Layer 3 of a small transformer language model trained on English Wikipedia (8 layers, counted from 0, width 128).
A neuron's activation on a vector x is GELU(gate . x) times (in . x), where the dot is the dot product.
The model reads these tokens: "." " The" " former" " remains" " the" " most" " common"

The vector x that enters this layer's MLP at each token. A number n stands for (n - 128) times 0.018.
0 ".": 75, 121, 127, 113, 101, 149, 77, 133, 74, 129, 108, 114, 164, 97, 48, 58, 127, 142, 144, 59, 196, 203, 122, 198, 105, 134, 181, 161, 76, 212, 157, 127, 101, 118, 65, 149, 119, 14, 80, 140, 165, 185, 141, 130, 83, 59, 105, 103, 179, 92, 157, 145, 107, 128, 95, 154, 105, 97, 182, 118, 100, 181, 81, 191, 121, 99, 147, 173, 133, 153, 126, 152, 124, 159, 175, 97, 96, 140, 160, 133, 153, 138, 130, 132, 155, 93, 48, 90, 102, 117, 112, 140, 116, 108, 106, 139, 154, 136, 76, 170, 63, 60, 142, 70, 156, 186, 55, 125, 198, 136, 89, 138, 236, 57, 85, 164, 101, 125, 115, 141, 65, 108, 118, 131, 96, 156, 110, 146
1 " The": 23, 136, 85, 102, 102, 96, 151, 155, 135, 51, 142, 129, 145, 87, 83, 109, 74, 186, 185, 85, 108, 168, 170, 187, 138, 94, 166, 149, 82, 129, 153, 176, 153, 33, 141, 168, 157, 44, 141, 116, 149, 94, 163, 149, 132, 122, 131, 95, 160, 128, 192, 126, 125, 76, 186, 210, 83, 103, 181, 134, 143, 140, 68, 186, 131, 168, 131, 242, 205, 87, 119, 98, 160, 116, 161, 186, 93, 142, 116, 106, 164, 118, 141, 90, 139, 82, 96, 135, 113, 118, 128, 137, 114, 106, 144, 138, 212, 140, 137, 147, 118, 139, 147, 95, 175, 142, 140, 99, 215, 132, 138, 107, 130, 148, 99, 81, 101, 124, 114, 122, 81, 90, 126, 103, 135, 108, 157, 126
2 " former": 64, 153, 131, 121, 116, 96, 100, 48, 165, 128, 169, 114, 147, 104, 94, 66, 118, 170, 123, 144, 124, 171, 161, 204, 160, 122, 139, 197, 104, 177, 134, 140, 176, 54, 109, 181, 162, 8, 142, 167, 140, 143, 57, 163, 95, 99, 120, 128, 184, 98, 118, 179, 121, 99, 118, 199, 129, 176, 158, 140, 121, 198, 64, 183, 148, 182, 109, 174, 203, 120, 99, 73, 224, 122, 176, 159, 86, 111, 176, 107, 132, 99, 106, 23, 127, 137, 106, 97, 123, 158, 145, 141, 114, 65, 155, 119, 155, 193, 120, 138, 69, 121, 95, 170, 104, 65, 170, 123, 199, 192, 105, 99, 89, 166, 117, 66, 65, 147, 130, 106, 139, 149, 102, 132, 130, 128, 148, 146
3 " remains": 91, 114, 136, 144, 71, 54, 121, 111, 106, 212, 174, 102, 151, 112, 149, 29, 137, 162, 147, 91, 78, 185, 134, 181, 127, 92, 158, 110, 119, 192, 127, 130, 180, 98, 62, 109, 130, 61, 139, 162, 128, 140, 144, 207, 129, 99, 118, 144, 195, 96, 171, 130, 175, 89, 134, 114, 108, 120, 113, 134, 159, 166, 55, 195, 164, 152, 147, 171, 210, 100, 97, 121, 144, 187, 117, 135, 122, 127, 182, 107, 142, 119, 175, 61, 126, 160, 89, 44, 93, 187, 79, 71, 69, 71, 76, 187, 179, 186, 106, 120, 43, 131, 154, 98, 139, 116, 141, 177, 176, 204, 130, 103, 128, 182, 95, 135, 87, 115, 111, 97, 44, 117, 147, 160, 142, 134, 132, 102
4 " the": 62, 91, 54, 141, 109, 96, 116, 110, 106, 89, 147, 145, 146, 87, 109, 105, 139, 196, 141, 108, 111, 134, 138, 203, 137, 104, 136, 155, 94, 139, 104, 142, 166, 13, 93, 143, 108, 37, 135, 130, 138, 134, 149, 174, 144, 156, 146, 79, 178, 97, 187, 125, 117, 60, 172, 194, 155, 116, 153, 167, 122, 141, 85, 176, 139, 158, 158, 242, 193, 95, 111, 71, 171, 132, 187, 154, 114, 144, 154, 113, 144, 122, 152, 81, 157, 146, 114, 76, 133, 159, 98, 133, 102, 126, 152, 161, 160, 197, 139, 127, 122, 119, 157, 121, 158, 101, 159, 141, 233, 163, 129, 73, 135, 133, 110, 45, 113, 111, 136, 108, 36, 143, 143, 109, 152, 101, 162, 116
5 " most": 90, 135, 96, 111, 74, 80, 102, 69, 143, 119, 213, 114, 109, 87, 150, 60, 136, 130, 121, 123, 87, 145, 164, 207, 121, 135, 134, 210, 137, 184, 134, 107, 203, 105, 104, 170, 146, 33, 127, 157, 117, 157, 145, 193, 112, 43, 179, 114, 189, 145, 144, 123, 143, 118, 153, 149, 154, 103, 97, 172, 138, 172, 105, 110, 151, 150, 88, 218, 162, 73, 74, 84, 138, 153, 187, 179, 127, 152, 132, 143, 129, 123, 119, 42, 169, 145, 82, 73, 149, 114, 128, 155, 141, 68, 146, 154, 151, 249, 107, 148, 99, 79, 152, 93, 101, 106, 155, 196, 207, 150, 180, 85, 156, 188, 124, 106, 116, 140, 101, 77, 123, 66, 139, 99, 115, 152, 115, 169
6 " common": 39, 145, 178, 135, 126, 93, 139, 98, 162, 187, 168, 141, 136, 85, 142, 69, 126, 125, 89, 171, 77, 151, 135, 216, 145, 99, 133, 162, 126, 169, 152, 137, 154, 63, 112, 209, 171, 64, 152, 203, 109, 207, 142, 149, 47, 101, 102, 141, 182, 113, 165, 163, 123, 117, 174, 161, 118, 150, 152, 106, 174, 116, 101, 155, 129, 171, 106, 204, 165, 84, 110, 88, 187, 168, 140, 185, 101, 99, 186, 148, 124, 83, 115, 95, 148, 153, 152, 86, 133, 192, 141, 150, 109, 78, 99, 115, 173, 220, 138, 183, 79, 115, 53, 104, 126, 143, 163, 132, 221, 167, 159, 46, 128, 177, 89, 143, 144, 91, 137, 85, 87, 135, 111, 97, 168, 105, 175, 119

Each question shows the input weights of one neuron of the MLP. A number n stands for (n - 128) times 0.007.

n224 gate: 149, 143, 110, 120, 123, 91, 107, 139, 77, 148, 115, 135, 121, 158, 153, 92, 156, 130, 133, 158, 121, 124, 161, 95, 99, 128, 140, 101, 152, 151, 93, 127, 84, 132, 155, 140, 118, 129, 141, 168, 114, 133, 172, 101, 118, 138, 159, 159, 132, 137, 125, 124, 111, 110, 177, 124, 130, 105, 168, 102, 83, 142, 110, 65, 115, 107, 115, 123, 143, 136, 131, 108, 123, 95, 141, 158, 132, 149, 119, 104, 125, 148, 132, 123, 76, 137, 135, 156, 85, 170, 113, 127, 117, 147, 60, 134, 110, 134, 140, 163, 134, 139, 112, 131, 169, 112, 127, 161, 77, 156, 159, 143, 152, 97, 157, 98, 89, 132, 130, 148, 141, 118, 143, 175, 96, 89, 131, 155
n224 in: 131, 111, 149, 165, 78, 141, 158, 172, 139, 114, 147, 152, 139, 94, 111, 127, 158, 103, 137, 126, 119, 90, 127, 126, 179, 124, 83, 111, 110, 101, 169, 108, 117, 170, 94, 132, 143, 121, 134, 106, 141, 150, 93, 107, 126, 148, 133, 130, 161, 117, 115, 121, 106, 167, 63, 173, 132, 141, 85, 94, 155, 161, 155, 157, 148, 130, 120, 138, 156, 146, 158, 97, 122, 169, 119, 147, 180, 156, 160, 138, 111, 122, 130, 134, 176, 175, 154, 114, 65, 130, 154, 137, 131, 131, 181, 173, 146, 154, 145, 126, 124, 117, 158, 135, 58, 192, 117, 107, 133, 139, 119, 98, 114, 187, 119, 156, 135, 155, 132, 122, 96, 138, 77, 114, 154, 132, 106, 124
On which two tokens does it fire most, strongest first? 1 " The", 0 "."

n183 gate: 143, 120, 147, 148, 75, 131, 118, 144, 57, 134, 98, 137, 121, 164, 149, 111, 184, 131, 159, 166, 114, 89, 164, 177, 141, 130, 161, 96, 95, 122, 118, 133, 136, 120, 101, 143, 112, 116, 163, 120, 125, 113, 156, 127, 129, 84, 149, 110, 121, 147, 150, 128, 119, 122, 110, 123, 122, 156, 74, 139, 113, 120, 110, 107, 148, 151, 129, 144, 131, 120, 183, 109, 114, 133, 165, 156, 170, 65, 124, 126, 124, 141, 69, 121, 157, 108, 161, 128, 145, 102, 111, 106, 135, 112, 123, 111, 117, 111, 121, 101, 133, 122, 177, 161, 91, 86, 161, 108, 59, 126, 107, 159, 129, 111, 130, 130, 140, 143, 187, 153, 156, 136, 123, 122, 104, 131, 119, 137
n183 in: 170, 116, 84, 142, 126, 148, 92, 121, 165, 125, 114, 139, 164, 148, 143, 101, 119, 118, 168, 75, 164, 132, 145, 138, 120, 128, 129, 128, 152, 127, 103, 153, 129, 187, 102, 117, 91, 152, 106, 160, 172, 157, 136, 154, 94, 154, 145, 159, 151, 108, 123, 108, 131, 126, 151, 142, 176, 163, 145, 111, 167, 133, 117, 125, 81, 157, 124, 135, 80, 122, 144, 96, 86, 84, 130, 156, 141, 143, 148, 124, 158, 123, 170, 103, 139, 158, 95, 124, 158, 73, 99, 120, 142, 164, 156, 131, 133, 129, 105, 132, 123, 146, 97, 145, 145, 162, 143, 82, 132, 136, 117, 94, 106, 108, 99, 116, 135, 151, 123, 123, 133, 182, 138, 118, 105, 169, 134, 140
On which three tokens does it fire most, strongest first? 3 " remains", 1 " The", 2 " former"

n126 gate: 109, 158, 136, 148, 97, 120, 131, 159, 87, 148, 138, 114, 123, 130, 148, 98, 88, 123, 154, 125, 145, 157, 138, 145, 118, 136, 146, 118, 129, 160, 92, 103, 108, 148, 110, 137, 157, 151, 126, 166, 88, 148, 127, 120, 170, 112, 101, 117, 123, 182, 103, 136, 111, 124, 108, 149, 107, 131, 171, 112, 113, 114, 146, 117, 149, 117, 166, 134, 114, 132, 89, 108, 127, 107, 101, 120, 150, 175, 123, 106, 130, 131, 72, 123, 155, 136, 106, 150, 124, 138, 144, 153, 175, 125, 122, 115, 161, 127, 165, 108, 104, 159, 128, 107, 145, 139, 79, 96, 129, 115, 108, 157, 106, 106, 147, 137, 136, 118, 82, 109, 184, 134, 156, 116, 86, 131, 135, 98
n126 in: 100, 107, 90, 169, 155, 152, 132, 139, 136, 162, 85, 116, 96, 123, 118, 151, 114, 109, 135, 144, 118, 131, 157, 161, 188, 103, 138, 120, 76, 139, 124, 125, 99, 122, 124, 120, 132, 106, 109, 120, 81, 146, 94, 144, 118, 109, 143, 77, 146, 170, 116, 135, 167, 92, 104, 80, 156, 132, 145, 124, 126, 94, 146, 100, 115, 120, 116, 141, 87, 137, 110, 174, 142, 117, 133, 122, 144, 98, 136, 137, 139, 113, 135, 137, 123, 141, 70, 174, 107, 148, 94, 142, 111, 105, 134, 114, 116, 146, 155, 142, 153, 144, 137, 139, 109, 65, 108, 100, 162, 155, 135, 131, 178, 134, 138, 98, 123, 151, 123, 96, 133, 113, 129, 155, 127, 109, 139, 120
On which token does it fire most, and how strongly? 0 ".", at about 0.67

n160 gate: 132, 80, 130, 137, 139, 144, 111, 144, 106, 147, 133, 145, 64, 98, 131, 146, 146, 122, 142, 113, 151, 144, 108, 106, 92, 115, 66, 144, 146, 102, 145, 85, 118, 139, 109, 124, 83, 168, 111, 148, 90, 107, 106, 115, 74, 127, 153, 115, 86, 118, 135, 132, 152, 171, 108, 135, 85, 194, 132, 166, 138, 147, 132, 90, 137, 163, 139, 156, 129, 113, 158, 106, 113, 117, 119, 124, 137, 132, 106, 93, 96, 151, 158, 154, 104, 135, 96, 137, 154, 142, 186, 114, 143, 139, 121, 139, 169, 139, 155, 99, 156, 135, 123, 113, 153, 152, 133, 120, 84, 102, 97, 129, 118, 133, 100, 153, 148, 145, 95, 147, 132, 120, 108, 100, 129, 146, 152, 138
n160 in: 128, 96, 169, 88, 66, 117, 147, 95, 139, 180, 85, 143, 135, 80, 179, 179, 163, 100, 111, 99, 164, 152, 156, 128, 81, 155, 128, 128, 156, 92, 104, 120, 109, 123, 134, 137, 161, 157, 159, 87, 131, 164, 119, 98, 128, 156, 157, 131, 117, 129, 107, 123, 129, 85, 87, 201, 134, 135, 156, 144, 154, 132, 77, 110, 99, 79, 167, 131, 149, 144, 137, 128, 149, 135, 116, 163, 116, 129, 114, 88, 123, 137, 111, 150, 89, 120, 89, 115, 148, 164, 170, 144, 144, 130, 143, 163, 164, 151, 165, 79, 143, 152, 135, 156, 117, 90, 107, 142, 162, 98, 107, 123, 133, 91, 106, 131, 134, 102, 111, 151, 120, 129, 148, 97, 163, 118, 125, 142
On which two tokens does it fire most, strongest first? 5 " most", 0 "."

n144 gate: 106, 115, 124, 167, 148, 107, 166, 118, 130, 131, 116, 109, 137, 151, 165, 148, 158, 165, 86, 135, 165, 127, 115, 135, 90, 120, 147, 120, 136, 106, 136, 110, 136, 137, 140, 119, 94, 143, 117, 130, 143, 112, 133, 122, 157, 82, 124, 129, 119, 144, 159, 119, 146, 183, 90, 138, 130, 167, 139, 124, 93, 109, 132, 104, 198, 160, 149, 140, 122, 129, 120, 112, 92, 128, 118, 157, 119, 114, 115, 111, 96, 100, 162, 176, 112, 137, 149, 145, 203, 68, 157, 109, 100, 150, 93, 126, 146, 151, 111, 129, 158, 136, 113, 132, 128, 146, 174, 110, 123, 83, 134, 155, 107, 122, 122, 111, 97, 171, 153, 168, 136, 164, 135, 137, 121, 175, 163, 123
n144 in: 108, 101, 142, 145, 157, 202, 120, 103, 113, 151, 157, 87, 77, 160, 134, 123, 130, 153, 158, 164, 163, 93, 154, 100, 201, 126, 165, 169, 148, 132, 111, 84, 124, 143, 134, 164, 96, 148, 129, 122, 123, 178, 171, 117, 104, 141, 111, 84, 149, 141, 109, 59, 135, 93, 79, 120, 106, 166, 130, 118, 120, 148, 112, 143, 87, 131, 125, 146, 132, 136, 135, 149, 72, 145, 61, 152, 115, 176, 101, 139, 119, 171, 163, 175, 95, 144, 109, 119, 122, 153, 114, 128, 96, 159, 120, 144, 140, 125, 137, 153, 188, 107, 115, 115, 110, 122, 148, 125, 151, 178, 152, 111, 150, 117, 173, 103, 122, 167, 127, 121, 84, 114, 141, 141, 119, 171, 124, 141
On which token does it fire most, and how strongly? 1 " The", at about 0.1

n157 gate: 131, 85, 140, 158, 165, 184, 173, 131, 80, 151, 114, 131, 114, 138, 136, 111, 109, 106, 166, 133, 108, 127, 111, 150, 126, 135, 113, 146, 150, 115, 89, 124, 118, 130, 153, 156, 158, 93, 160, 107, 153, 116, 150, 105, 133, 133, 136, 97, 57, 105, 124, 100, 174, 126, 111, 92, 129, 113, 163, 120, 115, 112, 131, 105, 102, 99, 139, 132, 108, 75, 111, 96, 111, 112, 134, 90, 118, 137, 148, 144, 84, 136, 141, 120, 130, 78, 150, 136, 110, 110, 166, 173, 116, 90, 114, 127, 106, 123, 130, 96, 96, 96, 149, 96, 127, 109, 148, 129, 106, 108, 128, 133, 108, 117, 116, 129, 187, 160, 158, 110, 141, 125, 161, 77, 136, 64, 117, 133
n157 in: 127, 130, 176, 152, 85, 150, 128, 165, 124, 131, 115, 135, 169, 154, 137, 131, 136, 65, 138, 171, 149, 90, 150, 186, 162, 171, 162, 154, 156, 117, 140, 141, 134, 148, 148, 138, 108, 121, 95, 111, 120, 85, 141, 120, 154, 140, 97, 94, 60, 156, 139, 121, 163, 85, 111, 91, 102, 135, 143, 141, 112, 138, 121, 120, 153, 112, 141, 158, 155, 116, 140, 112, 110, 137, 148, 133, 134, 138, 162, 99, 111, 144, 123, 124, 134, 95, 176, 139, 147, 113, 106, 149, 153, 89, 141, 111, 111, 98, 126, 122, 108, 152, 156, 149, 136, 124, 165, 158, 130, 147, 144, 138, 177, 135, 131, 109, 136, 148, 120, 177, 145, 110, 134, 112, 97, 132, 130, 135
It fires most on token 6 " common"

n179 gate: 158, 113, 110, 190, 95, 115, 129, 137, 118, 110, 161, 140, 108, 130, 173, 159, 108, 174, 114, 128, 75, 96, 135, 103, 146, 128, 155, 95, 80, 117, 140, 121, 150, 121, 137, 165, 132, 77, 77, 140, 131, 100, 141, 123, 92, 77, 127, 127, 117, 126, 93, 155, 150, 159, 119, 133, 135, 158, 111, 105, 113, 123, 135, 86, 178, 147, 139, 114, 142, 135, 154, 122, 112, 151, 148, 128, 124, 100, 177, 77, 149, 118, 116, 101, 136, 145, 186, 121, 167, 90, 95, 138, 112, 120, 133, 105, 125, 143, 130, 103, 162, 110, 128, 134, 99, 68, 121, 116, 108, 109, 117, 146, 170, 132, 166, 119, 130, 133, 139, 130, 100, 178, 144, 160, 158, 95, 158, 133
n179 in: 124, 138, 116, 160, 122, 147, 96, 124, 138, 136, 159, 156, 117, 116, 168, 163, 150, 138, 106, 122, 131, 81, 108, 125, 155, 126, 125, 83, 168, 114, 127, 130, 66, 130, 185, 100, 125, 135, 145, 93, 107, 123, 121, 159, 88, 100, 128, 84, 145, 138, 153, 133, 112, 175, 135, 143, 123, 148, 104, 94, 115, 141, 164, 156, 150, 99, 156, 142, 110, 173, 122, 119, 129, 151, 90, 132, 146, 137, 149, 161, 144, 113, 157, 141, 142, 91, 105, 127, 155, 149, 98, 189, 134, 85, 170, 91, 139, 135, 142, 149, 136, 135, 155, 156, 122, 116, 153, 98, 75, 92, 135, 139, 136, 147, 119, 136, 117, 101, 120, 114, 78, 124, 95, 114, 189, 153, 102, 147
It fires most on token 1 " The"

n87 gate: 102, 138, 136, 125, 111, 122, 104, 152, 132, 126, 88, 136, 128, 153, 110, 151, 167, 137, 97, 122, 123, 165, 172, 160, 116, 136, 85, 120, 113, 130, 76, 125, 147, 121, 110, 159, 114, 174, 76, 96, 152, 121, 123, 130, 133, 90, 101, 104, 108, 164, 68, 77, 153, 100, 117, 126, 134, 108, 118, 92, 110, 130, 146, 140, 131, 136, 119, 161, 122, 145, 112, 144, 123, 160, 132, 141, 103, 139, 116, 151, 112, 122, 133, 148, 150, 117, 170, 114, 127, 95, 119, 86, 103, 125, 136, 103, 107, 144, 106, 138, 134, 124, 110, 174, 158, 143, 116, 144, 153, 133, 141, 140, 91, 150, 143, 106, 133, 97, 112, 151, 165, 89, 160, 110, 94, 140, 145, 129
n87 in: 127, 117, 150, 108, 60, 157, 166, 87, 134, 118, 99, 105, 129, 140, 140, 146, 137, 115, 138, 149, 166, 158, 121, 143, 120, 132, 117, 113, 189, 115, 163, 131, 141, 139, 131, 129, 125, 150, 135, 142, 114, 161, 129, 108, 102, 121, 111, 87, 120, 124, 159, 113, 119, 94, 124, 146, 116, 129, 131, 154, 141, 150, 136, 135, 123, 114, 96, 122, 141, 134, 142, 120, 107, 91, 138, 134, 156, 123, 104, 96, 155, 145, 190, 117, 98, 128, 147, 123, 90, 105, 119, 150, 112, 165, 100, 184, 161, 129, 124, 144, 134, 121, 153, 179, 128, 115, 114, 162, 129, 163, 114, 103, 107, 150, 162, 108, 131, 101, 118, 131, 165, 143, 164, 96, 100, 123, 103, 109
On which two tokens does it fire most, strongest first? 6 " common", 0 "."